Layer 3 of a small transformer language model trained on English Wikipedia (11 layers, counted from 0, width 64).
A neuron adds its activation times its output weights to the MLP's output. To switch it off is to set its activation to zero at one token and run the rest of the model.
A neuron's activation on a vector x is SiLU(gate . x) times (in . x), where the dot is the dot product.

Input weights of the MLP neurons that the questions are about. A number n stands for (n - 128) times 0.0031.
n21 gate: 150, 153, 109, 167, 129, 104, 141, 118, 52, 122, 103, 167, 177, 109, 111, 147, 140, 143, 124, 121, 120, 115, 76, 146, 84, 93, 148, 145, 152, 110, 107, 131, 96, 164, 164, 111, 119, 91, 116, 249, 132, 151, 170, 121, 132, 130, 151, 166, 117, 71, 162, 84, 140, 94, 140, 140, 128, 116, 71, 113, 90, 121, 124, 131
n66 gate: 99, 143, 169, 149, 165, 160, 159, 132, 162, 101, 135, 145, 173, 145, 114, 175, 151, 127, 113, 90, 166, 143, 140, 150, 172, 150, 106, 163, 135, 160, 109, 115, 89, 183, 98, 119, 132, 153, 126, 150, 162, 97, 121, 66, 143, 129, 128, 134, 116, 176, 103, 101, 176, 146, 102, 121, 111, 121, 127, 162, 86, 124, 187, 68
n71 gate: 102, 108, 141, 121, 66, 126, 160, 105, 32, 107, 135, 150, 90, 108, 107, 131, 92, 190, 186, 115, 155, 112, 119, 137, 129, 145, 131, 159, 106, 64, 117, 129, 136, 119, 152, 113, 104, 103, 133, 138, 74, 151, 132, 169, 180, 75, 126, 112, 143, 181, 104, 143, 66, 102, 122, 80, 151, 125, 128, 101, 106, 176, 106, 97
n141 gate: 172, 104, 128, 136, 109, 67, 134, 121, 86, 129, 83, 175, 82, 139, 118, 141, 146, 157, 63, 117, 120, 108, 149, 108, 30, 92, 189, 140, 155, 67, 95, 131, 113, 127, 161, 144, 150, 93, 138, 101, 149, 86, 161, 148, 115, 124, 174, 152, 82, 139, 146, 168, 113, 151, 90, 120, 115, 150, 114, 113, 187, 110, 153, 78
n145 gate: 179, 112, 121, 140, 86, 163, 148, 120, 100, 154, 100, 129, 164, 101, 167, 125, 89, 158, 157, 164, 172, 147, 153, 180, 136, 111, 97, 149, 104, 102, 90, 119, 108, 119, 134, 133, 106, 138, 100, 112, 158, 65, 94, 142, 146, 118, 101, 159, 97, 153, 151, 66, 131, 126, 87, 165, 88, 124, 149, 158, 76, 177, 139, 115
n21 in: 124, 140, 128, 165, 166, 139, 88, 161, 111, 124, 131, 107, 188, 71, 144, 161, 162, 137, 149, 126, 119, 162, 70, 133, 128, 68, 116, 135, 136, 57, 151, 124, 173, 116, 90, 161, 128, 98, 145, 185, 114, 162, 176, 163, 80, 165, 121, 103, 160, 149, 100, 98, 99, 92, 140, 138, 133, 61, 122, 76, 138, 90, 107, 135
n66 in: 146, 93, 121, 72, 158, 156, 146, 109, 125, 113, 145, 77, 154, 171, 182, 133, 101, 126, 140, 113, 105, 140, 139, 161, 145, 172, 96, 114, 114, 162, 131, 126, 95, 127, 107, 143, 92, 117, 120, 152, 114, 135, 128, 123, 102, 155, 162, 83, 154, 138, 76, 125, 95, 115, 174, 118, 116, 154, 151, 164, 129, 122, 90, 155
n71 in: 107, 152, 120, 128, 143, 111, 150, 174, 150, 86, 151, 136, 121, 91, 147, 107, 136, 152, 126, 151, 113, 128, 112, 139, 139, 183, 111, 106, 135, 162, 106, 73, 88, 114, 141, 87, 134, 165, 132, 143, 155, 115, 84, 149, 121, 133, 149, 149, 148, 83, 55, 163, 103, 100, 112, 170, 93, 132, 120, 128, 201, 101, 153, 130
n141 in: 65, 126, 118, 94, 120, 134, 118, 135, 132, 121, 148, 105, 133, 140, 157, 69, 111, 109, 152, 156, 149, 105, 88, 144, 156, 157, 143, 189, 63, 157, 113, 140, 106, 114, 121, 140, 138, 213, 142, 150, 103, 137, 96, 179, 125, 150, 133, 92, 99, 116, 142, 136, 139, 102, 150, 135, 148, 123, 120, 153, 130, 164, 130, 133
n145 in: 95, 177, 123, 133, 152, 133, 109, 125, 138, 100, 157, 143, 113, 83, 123, 87, 171, 91, 92, 131, 118, 83, 141, 128, 103, 139, 117, 180, 144, 142, 139, 122, 167, 121, 101, 141, 102, 121, 127, 132, 86, 142, 89, 125, 130, 151, 140, 99, 139, 105, 86, 109, 166, 100, 138, 91, 145, 122, 101, 139, 135, 106, 106, 159

Output weights of the MLP neurons that the questions are about. A number n stands for (n - 128) times 0.0032.
n21: 133, 164, 75, 153, 6, 157, 105, 189, 224, 149, 135, 115, 189, 82, 154, 141, 130, 66, 78, 114, 86, 168, 76, 154, 197, 146, 84, 102, 125, 130, 163, 203, 85, 88, 144, 124, 191, 143, 133, 54, 129, 201, 174, 133, 142, 161, 61, 61, 160, 139, 98, 115, 121, 103, 115, 121, 92, 89, 141, 112, 122, 84, 213, 66
n66: 168, 88, 167, 146, 38, 158, 131, 99, 102, 95, 171, 142, 166, 170, 132, 95, 171, 64, 116, 136, 101, 102, 90, 116, 60, 128, 163, 123, 93, 87, 117, 228, 185, 171, 113, 199, 160, 164, 58, 145, 113, 123, 133, 120, 180, 98, 170, 91, 80, 107, 114, 100, 172, 99, 94, 84, 185, 183, 172, 152, 128, 112, 139, 97
n71: 112, 116, 159, 133, 165, 98, 146, 109, 69, 83, 123, 144, 96, 69, 137, 106, 114, 203, 191, 160, 93, 107, 182, 77, 124, 107, 118, 140, 95, 115, 144, 150, 29, 175, 130, 128, 114, 68, 132, 92, 115, 104, 87, 115, 108, 111, 189, 140, 151, 177, 129, 143, 113, 59, 147, 95, 127, 64, 90, 117, 49, 175, 90, 72
n141: 136, 126, 139, 106, 27, 176, 157, 163, 122, 167, 134, 137, 96, 151, 170, 110, 194, 98, 132, 80, 137, 123, 84, 154, 140, 161, 131, 141, 176, 132, 126, 63, 99, 140, 210, 84, 177, 188, 136, 177, 99, 76, 153, 106, 96, 107, 126, 150, 96, 121, 171, 123, 180, 137, 143, 111, 217, 155, 166, 139, 138, 124, 186, 84
n145: 123, 124, 110, 99, 80, 99, 94, 92, 127, 118, 95, 144, 93, 97, 137, 125, 186, 106, 118, 98, 98, 95, 122, 76, 99, 145, 124, 121, 99, 87, 182, 128, 100, 81, 154, 76, 84, 134, 79, 196, 140, 109, 121, 133, 139, 201, 141, 115, 139, 53, 126, 68, 186, 68, 174, 140, 149, 99, 86, 130, 200, 144, 126, 155

Each question names a token from some text and the token that comes next. It shows the vector x that enters the MLP there. A number n stands for (n - 128) times 0.035.

Then comes g, the gradient of the next token's log-probability with respect to the MLP's output, scaled to length 1. A neuron's effect is roughly proportional to its activation times (output weights . g). A number n stands for (n - 128) times 0.004.

"im", then "et"
x: 116, 108, 146, 71, 144, 127, 111, 159, 115, 138, 190, 170, 106, 103, 76, 182, 197, 173, 155, 124, 122, 164, 122, 132, 66, 143, 143, 130, 136, 147, 147, 159, 120, 122, 128, 156, 159, 164, 144, 133, 179, 118, 122, 118, 105, 111, 103, 155, 108, 124, 124, 61, 128, 122, 120, 113, 133, 73, 158, 136, 111, 113, 102, 123
g: 82, 152, 146, 136, 105, 102, 111, 91, 128, 109, 130, 136, 100, 122, 103, 106, 116, 170, 159, 86, 170, 33, 139, 156, 171, 121, 134, 179, 99, 79, 171, 146, 157, 128, 127, 155, 81, 111, 72, 119, 110, 128, 137, 130, 123, 127, 145, 147, 85, 82, 121, 108, 100, 184, 104, 99, 114, 176, 82, 143, 89, 138, 176, 95
Which neuron, switched off, raises the next token's probability most? n66

" g", then "ast"
x: 117, 153, 155, 93, 157, 126, 131, 176, 110, 101, 159, 131, 112, 140, 133, 136, 58, 135, 129, 110, 91, 152, 105, 106, 124, 153, 123, 57, 102, 117, 138, 115, 137, 127, 83, 154, 152, 167, 75, 108, 122, 155, 124, 168, 108, 99, 143, 98, 133, 139, 131, 180, 134, 177, 157, 116, 125, 118, 150, 122, 146, 118, 115, 152
g: 165, 157, 81, 149, 153, 117, 103, 160, 102, 128, 72, 113, 124, 131, 87, 145, 133, 144, 136, 119, 61, 116, 148, 152, 182, 116, 189, 134, 139, 122, 101, 99, 112, 91, 91, 122, 106, 152, 150, 90, 139, 52, 193, 118, 63, 162, 138, 160, 162, 116, 126, 156, 76, 150, 168, 154, 145, 142, 129, 165, 124, 138, 88, 155
Which neuron, switched off, lowers the next token's probability most? n66

" a", then "way"
x: 137, 169, 91, 170, 134, 114, 134, 129, 125, 125, 181, 154, 136, 141, 140, 138, 80, 115, 140, 124, 156, 145, 127, 160, 121, 149, 133, 59, 99, 101, 133, 163, 163, 116, 127, 122, 109, 115, 136, 127, 76, 100, 125, 109, 130, 169, 48, 124, 155, 133, 154, 101, 85, 123, 177, 99, 143, 89, 192, 144, 138, 93, 131, 108
g: 128, 120, 154, 139, 128, 103, 99, 171, 120, 103, 113, 115, 134, 50, 123, 100, 118, 173, 108, 138, 172, 138, 97, 134, 119, 95, 153, 155, 164, 62, 99, 119, 67, 129, 140, 171, 82, 61, 94, 138, 96, 151, 111, 90, 129, 130, 134, 140, 129, 121, 159, 109, 56, 169, 141, 157, 122, 117, 141, 197, 156, 142, 146, 183
Which neuron, switched off, lowers the next token's probability most? n21

" was", then " first"
x: 171, 94, 72, 85, 123, 131, 107, 57, 102, 145, 129, 136, 136, 148, 106, 165, 98, 99, 167, 126, 123, 145, 117, 173, 140, 134, 129, 114, 106, 115, 114, 116, 139, 116, 118, 142, 191, 134, 129, 122, 110, 129, 136, 161, 152, 121, 88, 94, 158, 106, 126, 116, 131, 99, 106, 139, 163, 98, 189, 107, 162, 137, 73, 128
g: 148, 115, 103, 121, 112, 132, 129, 164, 142, 125, 136, 94, 161, 90, 163, 144, 72, 158, 146, 111, 108, 124, 145, 182, 125, 133, 120, 144, 58, 139, 109, 126, 118, 108, 104, 138, 33, 101, 187, 107, 83, 169, 123, 84, 134, 167, 161, 112, 135, 94, 139, 135, 172, 143, 160, 83, 80, 63, 146, 119, 92, 147, 89, 133
Which neuron, switched off, lowers the next token's probability most? n66

" was", then " the"
x: 174, 98, 73, 86, 127, 134, 116, 73, 101, 145, 150, 116, 140, 153, 101, 164, 108, 89, 155, 127, 126, 155, 116, 175, 156, 144, 122, 128, 104, 109, 106, 106, 132, 105, 127, 134, 177, 137, 149, 111, 111, 151, 126, 160, 155, 121, 93, 86, 163, 104, 113, 104, 134, 92, 112, 115, 147, 102, 191, 93, 154, 149, 74, 133
g: 119, 136, 124, 120, 127, 134, 149, 166, 83, 135, 141, 98, 132, 98, 139, 152, 118, 109, 159, 101, 210, 160, 122, 138, 139, 161, 153, 151, 105, 140, 149, 146, 159, 141, 151, 104, 185, 109, 185, 111, 79, 164, 111, 88, 95, 111, 97, 111, 80, 129, 121, 160, 140, 89, 157, 122, 128, 163, 100, 32, 132, 91, 146, 201
Which neuron, switched off, lowers the next token's probability most? n71

"yl", then "ch"
x: 139, 118, 125, 144, 161, 140, 125, 159, 138, 123, 203, 141, 147, 126, 93, 146, 137, 112, 134, 116, 126, 115, 127, 117, 104, 83, 175, 108, 147, 85, 103, 154, 143, 159, 126, 120, 91, 110, 148, 105, 168, 96, 127, 144, 108, 178, 80, 133, 101, 139, 95, 163, 64, 150, 120, 122, 137, 132, 102, 145, 140, 77, 157, 111
g: 101, 132, 108, 169, 178, 66, 148, 64, 131, 108, 148, 184, 123, 117, 161, 119, 141, 146, 132, 111, 118, 105, 111, 193, 194, 110, 20, 108, 148, 94, 140, 151, 148, 109, 105, 111, 121, 83, 125, 111, 92, 160, 160, 144, 119, 157, 109, 99, 157, 85, 122, 168, 113, 132, 137, 122, 173, 106, 143, 95, 142, 142, 128, 140
Which neuron, switched off, lowers the next token's probability most? n141

"|---|---|---|---", then "|---|---|"
x: 117, 136, 118, 123, 129, 138, 132, 150, 109, 161, 100, 121, 96, 112, 127, 195, 122, 72, 144, 128, 155, 164, 145, 132, 142, 98, 158, 103, 155, 90, 148, 135, 111, 73, 92, 153, 143, 143, 151, 127, 7, 189, 109, 117, 121, 131, 143, 110, 135, 131, 104, 136, 96, 113, 155, 172, 114, 118, 154, 115, 94, 126, 107, 135
g: 127, 152, 131, 213, 147, 54, 157, 72, 128, 140, 132, 166, 155, 117, 117, 176, 82, 133, 143, 167, 101, 124, 114, 144, 94, 124, 106, 113, 178, 117, 135, 66, 102, 86, 119, 106, 142, 161, 94, 146, 146, 155, 81, 95, 112, 135, 170, 186, 168, 132, 105, 137, 164, 138, 105, 111, 156, 182, 143, 106, 115, 126, 118, 88
Which neuron, switched off, raises the next token's probability most? n71

"ol", then "ine"
x: 115, 127, 117, 158, 149, 123, 109, 184, 118, 109, 131, 75, 117, 127, 54, 175, 146, 106, 131, 142, 133, 153, 161, 122, 110, 100, 144, 171, 113, 113, 103, 150, 124, 111, 117, 150, 110, 130, 147, 100, 207, 68, 123, 161, 102, 126, 129, 122, 85, 143, 80, 134, 124, 115, 133, 160, 97, 127, 145, 174, 131, 82, 105, 101
g: 133, 130, 121, 136, 127, 141, 142, 117, 124, 102, 90, 134, 156, 125, 128, 219, 167, 149, 88, 161, 98, 104, 65, 87, 109, 127, 154, 94, 109, 144, 139, 85, 99, 119, 112, 123, 117, 167, 127, 98, 73, 104, 162, 70, 48, 126, 97, 104, 158, 135, 131, 182, 114, 109, 145, 188, 151, 81, 124, 174, 104, 114, 110, 120
Which neuron, switched off, lowers the next token's probability most? n66

"ed", then " over"
x: 114, 115, 112, 76, 117, 155, 141, 143, 123, 136, 95, 109, 142, 122, 204, 155, 123, 66, 178, 151, 155, 146, 148, 180, 147, 126, 149, 156, 140, 137, 145, 120, 142, 130, 97, 164, 139, 107, 171, 136, 62, 133, 125, 119, 164, 147, 120, 149, 162, 158, 77, 111, 99, 97, 94, 164, 128, 126, 139, 108, 165, 142, 129, 130
g: 85, 127, 138, 143, 139, 93, 117, 147, 118, 96, 71, 90, 127, 119, 139, 118, 62, 133, 150, 129, 195, 174, 108, 117, 188, 64, 43, 124, 163, 113, 114, 127, 135, 138, 113, 102, 133, 139, 102, 109, 102, 94, 140, 74, 172, 155, 154, 123, 114, 63, 172, 138, 106, 142, 120, 121, 146, 143, 99, 121, 149, 112, 93, 182
Which neuron, switched off, lowers the next token's probability most? n21